Layer 4 of a small transformer language model trained on English Wikipedia (11 layers, counted from 0, width 64).
A neuron adds its activation times its output weights to the MLP's output. To switch it off is to set its activation to zero at one token and run the rest of the model.
A neuron's activation on a vector x is SiLU(gate . x) times (in . x), where the dot is the dot product.

Input weights of the MLP neurons that the questions are about. A number n stands for n times 0.021.
n10 gate: -18 -26 32 6 22 -16 20 -21 -14 21 -38 -2 5 -8 -12 12 1 -17 38 17 -27 20 -10 18 36 -38 -15 5 19 28 0 -24 22 29 2 0 6 9 13 -28 -4 -22 7 -7 -2 38 4 -25 19 -25 3 -12 -6 -39 19 -11 18 -27 11 -24 15 -30 -20 -9
n16 gate: 26 -32 -13 11 -4 -19 61 22 20 -7 16 -28 2 -2 -24 56 -22 -1 -32 -14 -2 1 -17 -28 -11 -20 -6 -15 -23 -20 -7 5 55 14 1 -17 -24 -13 -6 18 -33 5 17 14 27 -37 44 -33 -2 17 31 12 -39 32 -16 21 6 20 -24 36 32 13 -16 -26
n44 gate: 30 -40 8 -7 -14 41 35 25 -2 21 -17 -6 33 -40 -7 -20 11 -3 -10 -38 -12 27 8 8 34 0 -3 -31 -19 8 12 22 -6 14 -8 -20 7 -3 -77 -38 31 -12 10 -26 20 -65 39 -6 36 28 -10 -1 -20 -19 -13 -10 32 -16 -33 2 -16 -1 5 -17
n55 gate: -31 83 24 -41 27 21 11 -35 23 34 6 -18 -2 -2 -12 -13 17 -2 -7 -13 52 0 -16 -9 -16 -8 16 16 2 21 2 0 -33 -12 3 -38 -34 -2 -11 42 -24 -78 17 -30 -34 0 -10 13 -25 37 8 23 -8 -30 -2 19 19 -29 11 3 5 0 -20 14
n61 gate: 31 1 -46 -25 4 25 52 -32 -17 7 -10 25 -15 1 5 -14 37 -7 31 -10 -32 11 -23 -22 5 1 20 -8 33 -20 7 9 0 -31 21 -25 -22 -57 33 -1 32 48 -24 13 -20 24 33 -16 17 29 -29 -17 2 -29 8 -36 7 -15 23 10 16 -30 8 0
n80 gate: -67 -34 -4 26 -30 6 9 14 -14 -37 48 26 -13 -28 50 42 11 -42 11 10 -4 4 -6 -27 -13 1 -8 13 -20 22 6 9 -26 -27 15 -40 56 13 30 -4 45 26 -12 21 35 -15 8 -14 1 45 5 -29 7 4 35 -9 -1 -17 -20 8 -6 6 -23 18
n86 gate: 13 5 10 11 -3 -5 7 -16 16 23 -30 26 8 64 10 29 12 -2 -25 -9 -16 -20 -31 -47 11 -3 -5 -3 -10 52 -44 27 10 -1 -27 -20 68 -4 13 -12 29 -31 -29 22 -10 -6 13 -14 18 34 -18 -26 -4 27 -4 6 -12 31 4 -12 3 24 3 10
n92 gate: 69 3 51 21 -13 -62 -15 8 9 -13 15 -2 -28 29 8 -19 -15 -28 27 21 17 2 4 1 -27 -7 -1 -12 -50 -16 -29 -6 -4 -36 7 7 -18 -21 -22 -2 -35 -4 -20 -9 16 9 -23 -35 -11 -33 21 -8 22 -29 -28 15 -39 -11 -4 29 -32 49 14 -11
n94 gate: -22 -21 -3 -30 -10 -15 11 -21 -47 -14 53 -30 -8 -33 7 13 -7 13 27 17 -1 8 -31 -19 8 -2 11 -18 14 49 -3 12 31 -18 16 18 2 40 -19 4 18 7 25 22 7 -16 57 3 42 -9 23 -57 -17 33 12 -42 26 16 14 0 10 36 -17 -23
n99 gate: 16 -41 22 -9 -11 1 -4 -16 78 -8 -37 15 37 -27 29 40 -9 -6 -21 -7 15 -14 -9 18 -54 14 -4 -26 6 15 -1 22 -23 -26 19 -36 -1 -6 -26 -28 44 35 -18 -5 27 -24 30 -14 -26 -10 -57 -6 19 5 -43 0 51 -16 26 11 11 5 8 35
n107 gate: -18 60 3 -3 34 43 21 6 -14 -9 16 4 -10 13 19 -6 11 8 68 -16 -10 -4 1 -12 0 23 -20 -32 -32 -13 -12 -6 37 -25 -5 11 76 31 14 16 -4 -2 -21 -10 -7 10 29 -47 -5 -21 -26 42 9 -11 3 -22 24 -23 -4 11 -14 -1 33 -37
n10 in: 6 -1 10 8 -12 -1 -49 26 -21 23 2 17 -6 3 16 -3 58 -18 -90 -13 2 -29 -6 8 5 5 1 -3 -28 25 22 -22 -39 18 -27 -10 21 1 6 -25 -15 47 29 11 -19 38 2 27 8 -8 -32 -6 18 -3 0 -14 -46 29 7 -10 -20 10 24 -5
n16 in: 18 30 11 -15 -28 -26 -49 -24 29 10 -42 9 3 26 -27 23 5 12 21 -16 15 -37 25 -4 -42 19 -26 13 -6 5 -50 20 3 4 -29 6 34 -3 -17 29 17 -23 -26 26 27 -32 25 33 24 34 -12 8 -62 -35 11 24 -17 -12 7 -31 20 -47 4 0
n44 in: 32 9 -32 -49 24 22 30 -10 -2 18 1 25 -31 -60 -35 0 -9 -5 58 27 -3 5 -9 13 2 3 47 -37 0 -4 18 -18 67 -21 18 17 32 -1 -12 -6 2 -37 36 -12 -13 -10 -10 -10 -31 -12 -22 39 -9 20 0 -43 -22 -19 -9 -20 42 -28 -49 22
n55 in: -1 18 5 -31 -11 4 29 0 19 55 -52 -25 8 28 -46 9 -12 -30 -26 -12 19 8 -11 -4 -2 15 19 72 25 12 6 -27 17 -34 -23 1 -10 -8 -15 -21 -32 -38 -3 -28 -2 9 41 -32 -22 -10 38 5 -19 4 -41 -1 4 -5 -43 19 29 19 38 26
n61 in: -29 4 35 39 3 5 -36 18 -19 -46 1 3 4 -15 -40 -37 -14 -18 5 -53 -2 18 -24 17 -15 0 30 -7 7 0 31 24 7 15 -59 2 37 9 -16 25 15 -15 -26 -61 -39 28 -38 41 -4 15 -17 13 1 47 -22 -16 16 12 18 19 30 15 -21 15
n80 in: 28 -3 30 17 10 -16 -56 -39 5 11 -39 29 25 -3 -4 52 12 25 58 18 -17 -5 -17 -40 -17 -9 -2 -14 -17 19 4 14 -3 10 17 -17 -17 3 14 -17 -57 0 14 34 20 -13 -3 -48 -3 -24 -21 -19 -17 -6 -1 -20 -33 -7 30 -19 31 14 15 -38
n86 in: 10 -14 27 13 13 32 -13 10 6 -3 -2 -11 10 6 0 11 7 -7 20 -32 -2 19 10 -19 27 -1 2 40 -1 -3 33 -22 13 -12 -33 -29 55 -12 13 -17 -5 -39 38 26 -19 -2 11 -3 27 10 -34 -18 23 -37 23 57 3 -12 44 48 -11 -24 22 44
n92 in: -49 -8 4 -5 3 30 -53 -13 -10 -4 17 -13 46 12 26 7 -25 11 0 -57 -27 22 -3 -26 3 -38 -21 -9 -5 11 26 8 4 12 -42 22 30 6 9 -2 33 37 -28 6 40 -33 -14 -4 -22 5 -14 -35 -16 5 -10 -7 26 21 -2 -66 -3 -3 2 29
n94 in: -2 39 37 26 9 38 -13 24 34 22 -18 -48 11 16 -3 29 15 7 23 1 29 -26 13 -13 -6 34 19 42 9 -4 39 -14 9 -2 -8 -39 -4 1 -22 -32 33 -13 -29 3 22 40 8 15 4 24 -26 54 17 -11 -22 -18 23 7 0 8 13 -8 22 -4
n99 in: 32 -5 16 27 22 -19 -67 5 20 -8 68 39 -73 42 8 39 -15 18 15 -4 -8 -28 43 19 -12 -2 -34 25 -13 3 3 -5 27 18 -17 -3 -15 1 28 0 -35 -35 -18 6 8 -8 -10 -28 27 24 17 -8 -22 30 46 7 36 11 -8 21 36 6 49 -33
n107 in: -21 38 -1 -46 -9 -25 0 11 -21 32 36 -24 0 -21 -14 9 13 -22 1 -55 -23 46 24 -64 8 3 35 -1 -6 -13 -29 5 96 9 -9 -45 3 27 40 45 32 -18 -9 17 37 -14 -34 -9 -26 49 -43 10 -51 -15 -11 -22 30 0 20 36 -13 57 -9 26

Output weights of the MLP neurons that the questions are about. A number n stands for n times 0.011.
n10: -13 -33 -15 -55 -7 25 60 -11 36 -61 9 -7 21 -62 9 -20 -32 2 76 -39 -24 -10 43 25 23 5 24 19 -36 -3 -9 23 -10 -23 -4 33 49 -34 2 -38 17 -43 -52 7 -17 -16 21 -2 -32 -48 -25 19 -2 56 -31 13 8 -7 7 6 30 -3 -32 8
n16: -21 -37 12 66 40 28 3 -3 -5 22 21 -13 -21 11 5 -37 6 11 24 -55 22 -12 -27 13 -49 28 -37 55 -6 11 -6 13 4 40 -2 58 2 51 0 6 1 -12 -15 -39 -5 6 -36 16 -40 -5 -28 16 -45 -46 -10 -52 -24 -33 2 -54 39 26 -3 27
n44: 20 20 7 -32 13 -38 -24 57 33 35 49 7 -12 20 12 -16 -8 -20 -3 59 3 6 60 12 -2 8 -25 -42 -29 22 -83 75 34 23 36 1 25 -16 2 -9 23 25 17 -22 -4 -15 19 -7 8 15 -32 -12 48 4 25 -10 -46 -9 -39 12 8 -27 56 29
n55: -6 2 -1 48 -28 2 27 19 -20 32 23 19 18 30 18 17 10 41 33 -14 35 -48 28 12 -35 19 22 -40 60 -5 -50 -34 -33 14 -26 -25 23 6 -24 -15 -9 12 -18 -23 -9 -6 57 65 -2 20 -41 -26 -38 -38 48 2 27 49 48 -33 -31 28 -25 -30
n61: -13 -22 -13 -1 -13 -18 22 -24 -56 -20 -34 9 -11 56 -11 7 22 -51 10 28 -47 -17 27 41 -7 11 -23 22 26 14 -29 27 42 30 53 37 -14 66 34 10 -52 4 34 7 31 3 41 27 -35 -63 -12 -7 -1 37 -40 -28 6 -21 29 26 2 -12 -13 -26
n80: -34 -31 34 -3 -50 -9 -25 35 37 12 -57 19 16 -25 14 46 0 -24 -10 -40 -28 5 -49 -45 -7 1 -6 41 -27 25 54 79 -46 -4 26 4 9 -27 14 -4 -49 -12 -6 0 55 -20 25 34 -29 34 -20 19 14 15 -49 -19 -12 7 -18 43 26 42 10 -11
n86: 26 28 39 11 -30 -48 -29 -39 -28 -2 43 -32 -53 -16 15 -28 55 5 46 35 30 7 10 -13 -4 3 -47 -5 25 -29 51 -6 29 17 12 35 -15 -36 -3 59 -22 3 -19 -3 9 -12 16 0 21 -3 -25 -18 -3 -1 18 -57 -40 -2 -3 42 -2 -43 43 37
n92: -4 46 20 -6 26 -10 51 29 49 9 -11 -15 6 -39 -29 3 -32 30 -34 20 -26 27 50 27 26 20 -19 20 8 2 5 5 -16 52 -44 -28 -40 -24 -19 20 28 11 -29 40 1 -47 34 -4 43 -98 -42 47 39 47 33 6 25 33 13 30 3 -70 -12 33
n94: 3 18 3 55 14 35 20 18 -27 -9 -49 -17 27 26 9 15 -26 -18 13 -24 18 -35 13 -14 24 12 97 17 -36 16 -19 25 4 -17 -28 -47 -34 14 69 42 -1 0 2 9 14 65 15 -34 -19 -40 -42 56 10 8 -38 57 -8 13 -26 1 -48 -52 23 -7
n99: -31 56 -34 -10 26 0 -18 -9 19 86 34 51 54 34 -3 -32 22 7 31 38 14 40 -28 7 1 -23 3 5 10 63 -38 4 -24 42 24 -31 -17 3 3 -16 46 16 -18 41 -10 -36 -7 9 -21 -45 -39 -12 -27 2 1 -31 33 -27 -37 29 45 23 -8 43
n107: -16 31 -20 -36 2 -30 11 7 -6 27 -18 27 -30 -18 10 18 -11 -12 26 -6 17 21 -2 -22 -16 10 -5 -22 17 26 45 -26 25 -79 -34 -57 6 8 66 -43 -35 -40 17 -25 -20 21 -30 35 -30 -48 9 28 -24 35 26 -59 -19 -49 -7 -6 4 52 -4 18

Each question names a token from some text and the token that comes next. It shows the vector x that enters the MLP there. A number n stands for n times 0.023.

Then comes g, the gradient of the next token's log-probability with respect to the MLP's output, scaled to length 1. A neuron's effect is roughly proportional to its activation times (output weights . g). A number n stands for n times 0.005.

"Ex", then "per"
x: -12 -20 -64 62 -33 31 -37 5 25 68 -48 30 15 18 -23 31 -18 -17 33 30 62 -10 34 56 -26 30 25 0 36 -42 -12 2 26 -22 -22 -27 32 29 -35 14 15 11 -6 -25 -17 -26 5 12 2 37 53 22 -11 -7 20 -10 7 59 28 -18 51 -26 19 13
g: 31 -15 11 -17 11 24 -2 -18 8 -38 7 6 24 -17 -18 -7 20 -33 -11 19 -22 16 14 -7 5 -24 -11 -35 -20 5 31 -9 -18 -29 14 -39 1 50 -18 5 1 -11 28 39 39 -20 59 30 52 -43 14 46 22 33 19 7 -46 4 -1 -36 5 -15 3 36
Which two neurons, each switched off alone, lower its probability most, in order? n16, n55

"U", then "d"
x: 3 -26 -29 19 -30 -14 -31 14 36 -27 31 17 -3 -10 -21 -5 3 8 18 22 29 -18 60 -5 18 -14 7 3 26 42 -55 37 49 -5 25 -27 25 27 -16 12 -7 -17 -25 -50 1 -45 9 28 -10 4 53 22 -12 23 10 5 -22 66 42 3 38 -18 7 11
g: 16 5 -19 -21 -6 -12 -20 -2 33 -7 -21 28 17 -13 5 -17 24 -43 -24 -2 -42 -21 -9 -11 -33 -2 -41 14 -22 17 -10 -35 50 43 10 -10 -13 1 12 -42 -3 -13 -23 5 -60 -11 0 -2 -43 -15 54 -12 21 -33 16 -56 -7 10 -24 -2 -6 9 16 -49
Switching off which neuron hurts the next token most? n94

"aining ", then "6 "
x: 2 -33 -20 6 5 2 -3 1 15 6 7 -11 19 -41 -3 -6 30 -13 -4 21 -9 15 14 -8 -44 -28 1 1 26 -30 12 -33 -6 7 -12 -10 -3 28 7 -14 -25 -5 -30 2 14 -37 -1 13 -15 36 5 -29 6 -33 24 10 -21 28 62 -30 29 -37 -8 10
g: 3 -2 -12 -11 -25 24 -22 -26 -13 -10 -3 -14 18 -3 13 39 -8 -8 9 17 -14 57 -6 -7 6 16 -28 -62 2 -6 -40 18 33 31 28 63 9 18 -5 31 -16 -3 19 -53 -51 2 -5 63 -28 -3 25 38 2 -17 -25 -1 12 -7 -10 3 24 10 5 32
Switching off which neuron hurts the next token most? n92

"am", then "ed "
x: 35 6 -56 58 -5 48 -67 0 -3 20 -33 -48 -23 8 18 43 -17 -2 29 49 -49 -31 20 -23 9 -5 -3 12 20 31 -11 0 23 -4 29 -89 -1 74 22 -29 -7 4 -22 -54 16 4 -4 -3 -9 -10 57 5 -13 -7 -22 -9 11 12 33 3 -39 12 6 -3
g: 8 16 -40 52 40 15 23 -6 -14 9 -13 -3 -41 -1 56 37 -16 26 -9 -29 41 14 -7 -26 -14 -6 -2 -20 -3 -40 -16 -17 9 7 6 -47 21 -11 0 41 -18 8 -31 -4 51 -7 19 13 9 -8 -3 -11 3 -51 -15 50 -20 35 0 10 -1 -40 -29 2
Which two neurons, each switched off alone, lower its probability most, in order? n94, n10

"un", then "i"
x: 21 -11 -10 21 -9 59 22 37 37 19 3 -9 15 25 -33 31 21 -25 50 30 1 -3 -13 54 -22 2 6 -9 19 -40 -15 -28 35 14 30 -6 -3 12 -5 -18 20 27 -27 -33 -22 -31 13 37 -24 53 62 -14 6 -27 30 -6 -20 37 7 15 25 -6 1 28
g: 39 -35 -46 -22 -36 32 31 3 39 0 -5 6 5 49 19 -16 -55 -1 21 20 33 32 -8 -5 -13 20 9 12 -28 -1 1 -7 10 -23 -2 41 -41 22 27 -8 15 -16 -11 -25 -30 -3 -21 -5 -50 -15 -9 -14 31 2 3 40 5 24 37 -39 13 24 11 32
Switching off which neuron hurts the next token most? n16

"200", then "4"
x: 4 3 7 33 16 -4 -25 3 -8 -33 10 1 -26 37 10 38 -5 -6 -6 47 9 -11 -38 -58 7 20 13 -46 48 -36 12 1 30 10 0 36 62 17 -7 36 -11 -75 -28 6 4 -37 2 19 -36 12 -4 -35 19 -52 19 35 -2 41 -13 -2 24 -8 2 60
g: 12 -7 5 64 -8 -50 -25 -8 1 2 -5 -4 15 -24 15 -36 28 -12 -7 -23 -34 5 -1 -5 17 -21 27 41 5 -6 -7 2 26 24 -21 43 -20 75 -9 -14 -13 1 -25 12 38 3 -16 15 -11 68 -8 -16 -4 -15 -16 10 -22 -26 -36 -16 24 36 -10 -35
Switching off which neuron hurts the next token most? n16

"s", then "ets "
x: 18 -21 -19 21 -11 46 7 -36 12 63 -18 -17 9 32 37 22 16 -4 -8 14 24 -35 40 -11 -2 21 0 -8 35 -36 -16 -11 6 16 10 -10 -15 76 -31 30 -1 -18 -2 -34 5 21 -2 4 -28 7 59 5 -12 25 -25 16 8 13 26 7 20 -10 5 36
g: -6 -13 0 31 -41 20 12 -14 -1 17 8 -32 2 12 5 -20 -8 6 47 -33 33 -28 -11 31 28 -23 56 -26 -20 -1 19 -14 -14 -11 -1 2 -14 -3 8 59 -1 -60 9 -18 -41 7 -34 -2 -4 32 -38 8 -18 -14 8 11 58 30 -1 53 -3 -13 20 11
Switching off which neuron hurts the next token most? n55

"are", then ":"
x: 3 -41 -6 10 -1 57 9 22 -2 10 -6 -9 24 29 43 35 -25 -7 -26 46 36 -27 40 20 3 11 54 -26 -20 -30 14 10 1 -9 -17 -27 3 43 -15 -21 -24 4 -24 -41 -33 2 -37 26 -16 12 33 36 24 -17 -10 -17 -1 58 28 20 15 7 -17 -20
g: -13 -4 -32 -29 37 7 33 3 11 -33 26 47 -37 26 19 -17 30 -24 6 -32 7 -40 -2 -38 5 33 6 -25 5 1 3 -36 11 -12 5 25 7 16 -8 4 -39 -42 -7 39 -24 41 11 -1 5 -2 -1 -5 -41 55 0 -8 21 16 1 -42 -31 37 -4 -40
Which two neurons, each switched off alone, lower its probability most, in order? n107, n99

"3", then "rd "
x: 22 1 -19 28 11 12 65 9 13 -9 39 11 -13 7 -19 41 -13 3 -44 20 26 -16 45 -34 -5 33 -7 -43 13 17 53 50 42 -16 -29 11 -13 66 -7 19 -30 -18 -56 -19 -32 2 -26 7 -2 -30 52 -43 4 -3 -3 5 -23 33 30 29 -1 19 -3 28
g: 8 14 16 -32 -19 -3 12 20 -12 39 17 18 16 13 -52 29 -10 -13 11 19 2 -12 3 -15 15 -34 -17 -15 -53 57 29 -9 -2 46 0 39 -2 35 8 -28 11 -7 35 -16 12 19 -13 -10 32 25 -13 -25 8 39 30 21 19 -36 -13 42 -58 -27 -6 -11
Switching off which neuron hurts the next token most? n16

"er", then "si"
x: 37 -82 -12 17 4 50 -48 17 -8 25 -24 -19 -68 17 9 32 -43 0 14 27 -35 21 27 -9 13 0 -7 18 9 15 -2 -10 26 -45 43 -15 -3 39 -16 -1 1 4 -1 -24 -19 -9 -23 -1 -17 14 21 4 -14 -43 29 -11 -1 41 19 12 -39 0 -27 0
g: 22 19 -18 7 25 29 9 43 13 3 8 -4 38 21 22 32 12 -1 -56 -5 19 4 -10 -13 14 15 -36 -45 3 -8 -34 -15 -56 -5 12 -15 -2 -13 63 10 15 -41 -41 34 30 -15 8 28 36 4 34 -43 33 15 -21 21 7 -2 -2 -2 13 -7 -8 34
Switching off which neuron hurts the next token most? n10

"s ", then "team "
x: 36 -46 -27 3 19 -3 -27 11 21 0 7 18 20 -43 8 -16 4 12 -53 6 -44 39 17 -5 4 -12 -3 -11 57 -31 -5 -34 -6 -18 -31 -7 -2 12 -12 -3 -2 -39 -33 -30 12 2 -5 28 8 23 7 -43 -6 -38 -14 2 -9 33 16 -7 0 0 13 10
g: -23 11 -1 -18 -23 -15 21 -6 15 -32 19 47 -5 -65 -10 7 -20 39 29 -13 15 -35 11 9 5 20 4 -13 6 20 -14 12 -42 2 3 -32 6 -18 24 14 -15 27 55 -50 -8 -41 23 -4 19 -4 -25 -14 -37 -17 19 -30 -3 -51 54 -1 -2 13 24 -18
Which neuron, switched off, raises the next token's probability most? n44

", ", then "g"
x: 13 -5 -11 -11 35 16 8 -27 28 7 -1 12 8 -66 13 18 -4 32 14 35 8 2 2 -5 -12 1 18 2 8 -15 16 -12 45 -19 8 8 16 2 14 -17 -15 12 -37 -28 25 -37 12 19 8 27 -5 19 -32 -43 24 -2 -45 5 -3 -31 -17 -5 15 7
g: -23 13 14 -4 -14 31 8 54 -9 -9 -1 43 68 -5 23 6 8 7 34 -1 -6 10 -12 45 -19 35 -34 -49 -10 51 -21 15 11 24 33 -17 -6 10 -16 -34 33 29 -20 23 -36 -12 -4 10 -16 -32 17 0 -35 6 -14 24 39 25 26 -13 -7 29 4 3
Switching off which neuron hurts the next token most? n44